Layer 7 of a small transformer language model trained on English Wikipedia (16 layers, counted from 0, width 64).
Take only the direct path to the model's output, skipping the later layers: a vector added to the residual stream pushes a token's score in proportion to its dot product with that token's output vector.

Output vectors of the tokens that the questions are about. A number n stands for (n - 500) times 0.0041.
"ium": 541,587,590,608,496,417,557,373,389,491,202,428,491,698,250,395,729,622,463,298,663,442,584,568,486,420,608,660,406,313,485,390,446,709,449,440,345,499,500,155,192,605,637,483,328,286,483,341,475,505,344,540,291,387,434,470,611,309,552,297,594,512,586,391
"ne": 476,570,550,417,445,411,744,439,645,466,525,696,422,668,439,331,616,728,429,510,732,507,407,652,464,639,673,644,327,308,454,513,579,530,434,527,386,450,587,432,456,608,530,583,568,446,392,773,603,385,640,403,376,370,457,605,322,518,477,504,569,455,419,395
"ween": 513,331,773,531,366,157,473,313,635,555,432,573,506,620,474,314,537,525,552,241,695,515,482,741,427,717,379,693,20,260,398,443,510,270,324,562,373,296,328,200,563,475,572,432,347,245,337,528,304,642,289,576,444,265,303,643,727,416,343,209,240,792,606,370
"5": 515,480,476,514,536,505,539,435,441,456,588,429,530,435,524,554,469,454,484,534,443,592,449,443,403,540,546,445,494,518,533,498,361,553,428,432,462,460,403,532,444,526,634,427,375,477,571,521,543,539,545,408,528,481,436,410,421,558,342,388,389,437,422,511
"uc": 467,502,596,491,431,402,383,506,517,449,526,568,441,624,349,300,675,427,388,471,711,443,568,350,478,809,392,466,434,542,534,544,514,433,512,486,430,486,527,400,545,367,535,508,436,306,436,561,452,477,466,615,293,398,289,479,636,272,554,503,704,468,451,601
"v": 566,629,580,632,616,432,490,487,587,398,591,354,465,561,403,400,836,508,613,465,605,617,385,580,527,453,342,504,467,601,475,611,515,485,427,536,584,567,575,525,563,497,416,553,608,354,652,506,345,414,545,574,610,505,412,512,583,526,521,591,525,493,720,400
"er": 409,473,545,466,505,384,420,546,501,375,530,451,428,383,517,452,548,495,573,469,605,541,486,494,537,327,421,492,493,475,551,664,604,598,488,528,571,526,465,613,604,431,782,383,652,525,527,314,338,659,484,455,482,350,294,541,528,412,405,524,560,365,334,531
"ific": 362,707,669,593,475,491,439,384,324,502,199,417,384,468,234,423,627,557,610,201,682,535,555,358,444,463,407,565,387,416,304,621,343,512,577,585,447,562,535,447,484,662,755,485,509,357,302,397,413,350,412,807,275,426,550,676,553,407,387,393,516,638,791,514
"ake": 439,447,579,510,306,423,370,490,449,763,424,440,213,583,468,451,714,421,409,341,612,542,605,571,440,573,528,758,335,566,352,368,454,444,492,619,454,438,390,611,379,446,562,452,451,409,443,672,499,428,307,477,285,430,410,327,474,427,314,567,477,581,628,662
"ember": 495,466,758,442,354,404,400,515,573,613,416,565,281,591,230,307,377,672,380,457,629,555,602,328,378,515,340,608,468,348,530,446,390,569,350,571,610,159,414,409,369,617,580,597,630,613,499,669,414,765,384,812,461,415,297,439,671,382,299,278,427,777,682,753
"ly": 619,411,512,631,546,506,691,490,471,358,448,601,411,626,597,278,394,875,588,591,694,472,511,371,508,526,500,603,550,603,385,455,504,630,497,397,613,253,365,417,352,493,491,667,555,376,445,425,459,348,466,558,358,318,638,872,581,513,347,596,656,617,497,455
"outh": 464,504,600,494,115,378,481,461,645,538,455,600,333,670,477,443,769,537,246,309,655,611,538,574,424,711,568,792,517,387,670,288,198,485,378,702,606,479,254,295,370,780,594,449,781,380,515,538,462,537,411,371,423,508,287,519,568,479,539,520,461,707,382,583
"ision": 325,520,592,650,573,446,521,418,506,631,296,626,324,615,505,191,654,471,485,427,664,605,630,618,437,468,337,459,588,364,523,551,493,606,570,638,146,374,426,323,522,731,582,419,345,693,522,661,348,490,341,529,361,459,380,384,614,541,441,384,454,767,542,449
"fore": 466,620,736,529,502,274,557,386,590,481,264,619,475,542,458,508,588,426,592,312,640,729,697,637,421,557,587,650,344,370,537,470,541,378,546,380,380,413,334,487,355,579,544,469,583,330,408,691,346,699,438,617,389,499,653,413,520,627,440,159,417,673,442,288
"ased": 367,594,773,545,603,421,640,456,517,544,367,511,480,856,401,217,633,589,588,355,613,572,793,408,369,682,401,709,309,443,378,552,362,392,651,682,523,516,499,355,523,299,388,452,528,359,548,558,437,781,624,733,552,457,545,458,516,543,392,181,389,620,381,457
"pe": 355,519,593,657,358,257,761,382,727,521,527,666,468,513,484,408,733,679,491,460,690,527,515,427,468,577,562,542,373,272,668,387,359,680,212,642,573,466,530,283,511,687,386,476,508,188,673,552,350,692,546,527,420,391,339,577,652,533,628,474,355,732,515,324
"ins": 495,274,715,551,512,317,479,438,545,650,296,483,345,591,255,310,644,644,654,489,703,577,612,448,510,444,562,560,617,363,436,437,519,368,571,450,441,350,327,407,325,507,488,618,592,294,384,543,370,636,453,368,295,313,409,426,724,565,500,389,436,651,400,580
"ark": 404,441,620,434,274,410,434,482,414,432,256,601,463,549,355,372,675,660,387,295,502,451,715,648,424,528,472,621,417,573,318,443,329,534,265,552,561,339,480,383,536,532,451,510,717,411,450,589,470,565,509,483,433,370,201,531,675,454,198,541,479,566,729,544
"ild": 402,421,742,498,431,382,527,524,436,726,272,587,403,489,512,236,633,623,452,402,548,609,549,741,421,617,389,644,309,451,333,402,465,612,544,539,285,514,461,518,590,501,273,470,429,414,469,618,526,480,236,516,567,281,498,564,735,509,437,430,481,531,493,568
"uring": 280,361,552,656,412,384,349,464,541,411,434,674,577,480,363,274,568,384,442,294,707,425,390,541,395,829,550,458,330,415,549,391,424,430,379,506,512,398,328,432,515,501,712,613,755,514,373,510,553,714,262,652,283,436,635,486,686,421,272,205,625,775,443,389
"ities": 469,555,531,603,506,400,591,403,334,471,310,570,480,759,451,289,726,357,496,188,738,644,655,386,454,474,534,598,430,359,419,382,388,635,429,365,213,593,481,409,502,787,453,496,761,632,488,383,381,422,302,610,365,366,581,676,521,564,620,530,652,561,715,396
"m": 632,578,639,673,456,541,552,529,505,484,493,468,330,343,439,365,627,726,353,602,564,534,429,430,522,451,573,427,416,406,750,503,575,414,493,508,534,375,509,583,688,578,455,504,599,516,612,460,609,402,395,457,439,671,401,508,568,423,496,544,456,433,657,397
"ce": 324,403,449,568,522,409,796,480,621,458,673,436,374,598,517,260,557,631,591,448,581,602,541,620,407,458,424,359,429,478,333,479,549,733,463,517,462,577,602,601,455,512,432,555,470,403,477,750,434,414,499,478,384,567,466,733,537,506,628,444,367,689,568,299
"le": 527,335,679,569,701,406,712,508,723,451,381,419,500,577,551,387,572,776,711,508,629,508,392,299,522,495,462,593,497,299,382,592,567,458,544,401,538,311,407,456,511,384,492,365,483,469,517,433,377,531,526,491,559,506,417,466,574,522,447,601,724,577,535,364
"ive": 403,634,538,618,466,500,493,431,312,740,516,720,542,489,554,446,502,555,513,390,715,464,414,329,441,653,389,504,408,515,548,529,536,479,601,617,532,221,556,251,504,540,710,494,383,254,464,512,452,497,336,419,195,296,474,514,448,634,548,508,671,780,532,650
"ied": 446,467,610,674,480,417,500,494,531,316,429,352,479,727,364,283,575,646,549,232,645,407,766,760,420,519,436,517,468,709,688,338,422,482,280,561,434,500,565,466,258,458,559,481,322,394,495,322,403,664,398,667,420,330,377,517,719,559,454,303,512,506,550,724
"ect": 362,575,594,477,512,461,532,394,521,490,581,511,366,517,506,260,521,471,427,359,519,444,706,570,422,469,359,494,597,156,496,460,383,381,517,588,540,294,447,218,481,523,519,428,469,457,333,437,332,681,301,419,374,504,379,402,522,294,484,498,436,755,524,449
"ton": 369,492,676,604,699,253,398,466,420,490,466,664,399,691,481,311,594,814,541,454,660,701,571,523,475,510,434,835,147,374,431,548,525,603,404,428,562,528,574,339,285,668,491,517,438,431,302,449,492,419,498,454,559,523,422,610,619,391,337,474,348,634,275,398
"ian": 434,721,547,555,482,379,525,439,626,409,313,439,503,594,538,497,474,565,404,388,571,400,543,637,489,505,482,658,487,412,554,470,461,532,503,503,374,587,654,395,253,611,626,622,454,550,577,447,574,525,271,435,552,275,494,405,733,502,375,550,694,442,632,531
"ier": 498,492,679,445,469,478,559,472,587,401,315,475,273,545,341,430,578,458,628,385,646,505,514,603,478,418,407,594,482,506,412,468,398,711,417,444,394,565,549,452,248,635,588,642,552,330,397,332,458,680,339,553,543,342,506,527,711,414,314,511,495,559,389,598

Each question shows what one neuron of this layer's MLP adds at an activation of 1. A number n stands for (n - 500) times 0.0015.

n15: 561,221,325,469,411,586,459,617,474,539,380,433,500,417,379,483,573,412,590,427,598,644,574,480,692,479,452,485,539,538,478,254,582,600,535,574,412,412,510,798,545,350,458,656,428,434,400,538,632,402,545,505,492,428,638,555,613,717,493,510,186,358,453,508
Pushed down most: "ect"

n148: 776,608,460,704,604,497,440,325,541,576,443,460,386,517,464,647,554,469,346,470,332,551,358,578,593,493,528,430,539,563,452,322,390,478,605,492,400,669,182,290,348,464,597,323,363,549,495,498,552,480,504,539,424,479,848,483,418,453,479,387,546,494,456,461
Pushed up most: "ium"

n114: 499,527,540,181,623,575,492,433,677,535,403,619,374,476,503,491,361,273,567,297,337,624,645,649,454,547,501,560,658,575,628,530,556,503,293,377,615,400,522,474,437,511,380,405,487,430,580,525,424,530,655,639,546,533,605,665,459,549,689,444,509,479,508,659
Which two tokens does it push up most, strongest first? "fore", "ied"

n47: 618,285,368,580,535,576,420,615,705,611,326,424,427,588,659,329,633,590,524,559,680,507,573,606,614,416,360,546,762,439,355,615,263,357,456,403,351,438,360,453,553,361,806,577,500,718,720,452,532,526,372,570,368,403,499,495,407,330,484,558,625,480,560,440
Which two tokens does it push up most, strongest first? "ision", "le"

n204: 368,510,727,474,425,522,493,738,541,556,599,615,537,484,563,515,278,449,403,451,522,647,378,520,638,448,684,467,294,594,622,473,583,319,248,383,355,591,248,335,594,428,446,353,520,335,464,521,616,586,467,486,688,598,528,414,280,437,603,538,520,260,599,316
Pushed down most: "ific"

n227: 646,365,658,635,420,536,763,769,541,306,371,458,446,468,284,509,195,467,598,475,535,765,591,509,646,598,443,454,602,637,665,620,481,578,277,570,553,674,534,327,609,586,706,406,444,298,626,472,721,667,471,752,479,519,377,413,559,548,397,395,386,535,486,458
Pushed up most: "ied"

n191: 625,302,423,333,308,488,301,426,408,461,480,362,533,702,362,540,586,401,525,579,477,550,287,719,329,691,405,299,515,553,440,514,470,620,548,631,593,596,484,569,489,247,608,418,424,609,795,586,446,561,608,653,348,586,502,616,669,493,486,498,734,620,498,549
Pushed down most: "ton"

n48: 444,467,755,492,732,537,588,408,589,456,611,608,616,435,362,493,448,314,604,454,616,588,566,346,299,601,499,353,594,367,528,467,625,600,827,309,536,385,510,656,643,443,686,445,396,290,618,439,659,479,459,439,661,291,557,328,657,730,648,493,337,466,381,389
Pushed down most: "ark"

n156: 578,517,722,504,486,642,737,606,509,424,511,509,571,416,411,510,302,622,513,600,548,250,502,684,629,530,414,609,550,414,415,480,295,645,739,521,646,413,516,242,463,472,320,539,615,621,472,403,417,414,423,447,303,483,441,178,361,406,428,569,415,600,561,506
Pushed up most: "ect"

n53: 862,409,613,344,586,393,610,217,544,492,569,605,559,370,612,569,574,486,402,289,557,525,424,392,391,634,623,378,726,633,647,481,580,475,314,284,538,436,683,706,559,556,310,642,550,493,480,614,421,474,397,467,700,525,667,353,597,496,467,442,442,656,522,224
Pushed up most: "fore"

n70: 491,419,569,656,531,595,562,213,509,739,586,717,486,560,570,496,800,561,424,402,510,497,520,462,628,381,440,210,596,621,375,775,714,431,598,486,536,621,380,469,555,631,479,540,292,471,399,349,673,263,528,350,598,293,498,449,547,296,385,405,470,475,632,388
Pushed down most: "ember"

n176: 595,533,496,589,344,620,417,478,436,295,382,459,531,780,678,336,507,482,522,693,708,340,562,345,468,719,415,317,583,420,692,515,576,346,541,612,328,481,794,425,437,555,322,478,349,440,551,732,342,466,494,430,387,470,540,608,759,429,354,437,709,349,615,432
Pushed up most: "uc"

n243: 518,521,615,475,453,395,547,523,269,623,646,656,434,469,622,479,438,496,576,625,543,661,453,417,362,494,629,559,482,547,528,511,468,529,416,805,581,568,459,688,638,413,433,390,566,413,536,386,573,441,581,648,332,258,528,714,223,512,729,583,254,558,576,570
Pushed down most: "ian"

n36: 235,366,439,362,670,535,434,364,512,441,286,497,502,580,635,514,451,361,570,290,656,449,545,365,354,381,642,375,565,594,374,562,592,790,228,417,524,454,542,340,649,554,637,527,400,621,603,296,355,509,741,579,649,576,481,475,509,401,299,488,552,438,421,588
Pushed down most: "m"

n301: 602,417,547,591,667,615,628,477,687,272,456,662,352,532,559,514,525,515,460,638,412,506,430,444,362,618,524,414,582,537,452,573,599,482,509,568,553,474,559,658,703,431,624,694,534,713,496,722,578,416,505,173,457,543,503,561,442,619,640,499,531,318,371,392
Pushed up most: "ne"

n107: 502,556,679,499,543,310,599,466,578,334,500,593,543,402,344,437,398,505,288,548,615,648,460,575,210,643,558,525,463,383,645,569,434,710,306,537,528,703,486,434,400,365,323,494,634,467,486,490,154,337,505,654,735,574,449,576,593,276,685,643,514,302,490,448
Pushed up most: "pe"

n30: 516,480,358,497,678,248,635,534,543,462,617,715,582,459,463,539,615,312,524,418,490,649,555,679,655,405,380,524,618,570,566,280,274,416,463,481,435,350,583,514,480,601,526,702,436,645,481,320,475,258,518,437,542,496,622,608,591,622,663,730,578,622,354,465
Pushed up most: "ities"

n169: 417,372,444,408,524,503,595,406,431,625,332,587,592,715,463,590,429,681,371,389,373,602,462,472,793,296,587,518,584,337,817,460,471,466,456,543,462,561,482,340,379,363,421,501,421,536,554,346,576,556,713,562,526,384,585,504,607,532,390,704,705,360,543,346
Pushed down most: "ce"

n95: 527,395,525,509,481,524,671,616,346,355,461,227,507,613,454,355,625,546,461,524,656,356,422,503,314,493,605,455,347,386,561,467,469,484,254,257,573,689,407,434,385,462,313,522,384,523,491,631,502,480,611,663,554,487,595,711,668,593,400,437,241,633,547,483
Pushed down most: "ive"

n178: 491,485,422,365,417,515,462,274,723,564,371,293,532,533,484,540,459,522,530,412,527,670,808,599,457,367,514,469,700,434,627,649,131,366,535,483,419,403,486,389,440,442,636,505,574,471,611,299,681,504,421,516,534,363,394,480,398,386,594,310,573,466,681,421
Pushed up most: "ium"

n288: 584,569,637,343,359,544,591,620,520,647,417,472,367,622,447,570,571,532,456,588,631,523,694,344,459,652,636,476,338,280,584,577,467,537,812,875,478,520,452,348,594,444,461,549,471,598,309,595,560,314,479,448,638,513,579,445,452,405,445,456,511,252,520,520
Pushed down most: "ied"

n37: 440,633,560,417,551,502,456,433,245,405,720,432,463,375,459,381,521,473,347,640,560,348,591,198,613,691,556,482,596,658,355,426,603,311,613,444,407,559,870,566,601,476,658,614,385,510,387,510,601,460,661,426,290,362,334,427,621,380,519,388,411,413,670,510
Pushed up most: "uc"

n121: 177,362,621,433,505,264,337,783,435,559,741,405,289,491,509,474,530,427,346,509,608,311,454,462,520,591,658,391,555,553,491,374,433,669,479,340,477,643,470,591,701,479,403,430,432,552,544,533,360,622,659,460,448,333,542,489,438,263,519,508,481,524,387,526
Which two tokens does it push up most, strongest first? "uc", "er"

n217: 446,441,468,518,457,546,424,791,531,785,312,305,476,617,513,621,590,558,339,745,449,197,445,576,635,448,492,717,548,623,411,417,432,602,490,634,335,537,577,366,564,498,537,689,589,351,414,629,735,525,333,419,568,305,780,636,477,584,491,388,325,477,524,734
Pushed down most: "le"

n105: 466,341,535,673,456,493,332,735,472,503,534,397,415,688,450,789,714,415,518,551,427,361,476,266,513,409,705,352,527,580,366,612,409,787,269,444,475,231,540,662,327,621,717,527,249,598,602,482,574,473,508,468,585,598,641,530,352,530,297,649,279,402,519,538
Which three tokens does it push up most, strongest first? "5", "ake", "ier"

n203: 580,362,705,683,367,324,652,345,582,571,513,189,519,481,375,459,446,760,430,329,694,389,432,442,480,587,483,471,490,345,493,602,414,678,434,420,431,517,411,742,511,415,403,423,347,597,565,572,208,556,231,412,554,671,641,479,369,513,353,513,586,433,595,532
Pushed down most: "ive"

n150: 579,592,594,585,514,475,554,503,359,511,471,465,341,416,496,549,552,443,558,408,679,531,342,649,831,578,437,257,422,527,599,516,372,430,559,564,585,430,344,382,561,426,539,729,363,771,220,324,322,325,522,623,652,501,453,429,332,273,547,385,544,488,405,605
Pushed up most: "ific"

n128: 729,599,404,619,338,463,416,541,675,614,452,821,374,594,621,436,528,273,585,596,397,639,504,467,484,484,444,354,401,367,558,790,542,470,475,537,547,535,252,393,287,486,525,413,205,601,473,386,386,534,640,469,551,620,564,604,635,529,403,502,555,587,588,667
Pushed up most: "ision"

n118: 496,689,539,412,382,513,526,715,582,354,440,473,518,556,442,451,485,601,555,784,431,519,297,417,754,733,668,324,441,354,370,315,607,396,426,542,506,554,472,476,680,430,343,553,492,636,498,640,729,511,586,451,355,519,383,459,517,364,652,366,493,361,432,504
Which three tokens does it push up most, strongest first? "ne", "m", "uc"

n265: 225,481,729,580,376,517,586,410,585,367,774,526,500,414,809,551,328,510,422,524,554,416,412,285,460,681,624,482,501,318,573,519,536,408,478,528,581,547,369,397,528,426,530,505,596,380,499,432,592,575,438,391,319,436,400,492,409,486,563,755,308,697,589,456
Pushed up most: "pe"

n160: 494,691,419,362,615,339,462,507,426,503,594,584,612,637,360,404,640,471,452,487,616,646,275,470,183,491,398,249,545,428,416,497,520,570,604,464,571,651,382,438,596,503,524,634,329,487,262,707,490,429,549,792,539,513,624,516,749,320,416,557,418,499,489,494
Which two tokens does it push up most, strongest first? "ific", "uc"

n179: 525,506,617,430,446,523,552,375,520,846,497,339,364,306,497,516,559,599,681,492,697,812,685,470,562,709,581,581,526,494,455,421,586,282,640,591,614,471,425,487,685,550,354,613,590,385,535,359,392,787,508,745,419,413,412,388,663,583,640,550,319,417,459,585
Which two tokens does it push up most, strongest first? "ins", "ased"

n134: 394,471,453,432,554,317,312,485,388,589,544,404,495,588,559,417,434,537,583,703,215,406,380,565,558,304,584,632,686,577,324,411,408,656,416,499,305,366,329,563,687,518,622,570,651,577,313,600,596,532,635,405,456,409,620,388,665,424,617,417,590,762,373,774
Pushed up most: "ins"

n24: 850,512,448,434,478,532,716,693,512,593,385,450,449,767,497,406,460,584,679,513,395,424,393,635,563,416,560,466,568,612,578,668,314,410,731,629,440,631,343,466,572,341,398,620,422,352,760,562,420,534,295,531,358,420,415,534,487,847,602,534,352,391,305,389
Pushed down most: "uring"

n189: 512,307,611,549,407,510,383,640,568,477,423,602,386,655,625,574,487,296,772,589,254,558,534,498,632,670,608,536,471,547,606,442,629,638,724,229,444,600,374,275,503,577,386,596,583,387,387,682,379,514,490,434,378,447,724,579,661,578,456,409,427,344,552,591
Which two tokens does it push up most, strongest first? "fore", "ins"

n171: 485,346,346,527,501,660,399,790,561,632,536,512,587,592,540,395,330,574,678,395,370,299,497,633,611,399,638,465,455,580,579,452,396,353,398,295,375,645,410,474,172,445,315,431,332,558,410,610,564,585,420,539,472,354,303,320,524,540,475,456,529,466,597,590
Pushed up most: "ied"

n205: 615,407,352,558,691,617,609,561,292,695,429,528,497,575,482,357,334,451,399,616,589,509,562,396,769,458,544,478,248,791,554,578,495,688,491,494,503,414,324,462,557,489,433,555,409,788,341,554,527,455,551,555,466,348,688,660,495,393,642,644,378,330,496,405
Pushed up most: "ly"

n233: 543,632,587,618,519,555,330,702,405,545,478,507,638,632,589,530,472,512,623,499,471,790,390,426,665,781,638,498,495,381,321,419,607,395,433,529,495,490,487,495,402,484,439,393,656,637,621,628,623,415,504,443,505,487,428,467,351,549,546,740,479,439,395,472
Pushed up most: "ne"

n281: 273,615,507,491,679,503,493,590,417,729,377,544,412,556,703,408,416,376,454,465,577,648,616,366,675,584,330,254,450,410,576,705,561,503,457,473,363,401,453,341,462,598,364,335,569,516,678,602,560,423,522,464,413,318,409,395,541,273,463,420,565,553,702,282
Pushed up most: "ision"

n315: 539,525,688,438,721,523,573,475,319,551,332,605,377,224,514,643,592,425,178,505,362,594,308,609,362,693,372,512,521,594,628,441,708,565,378,636,548,630,511,534,537,553,488,394,450,548,504,647,410,466,303,592,622,515,624,634,580,390,611,585,494,745,303,523
Pushed up most: "ild"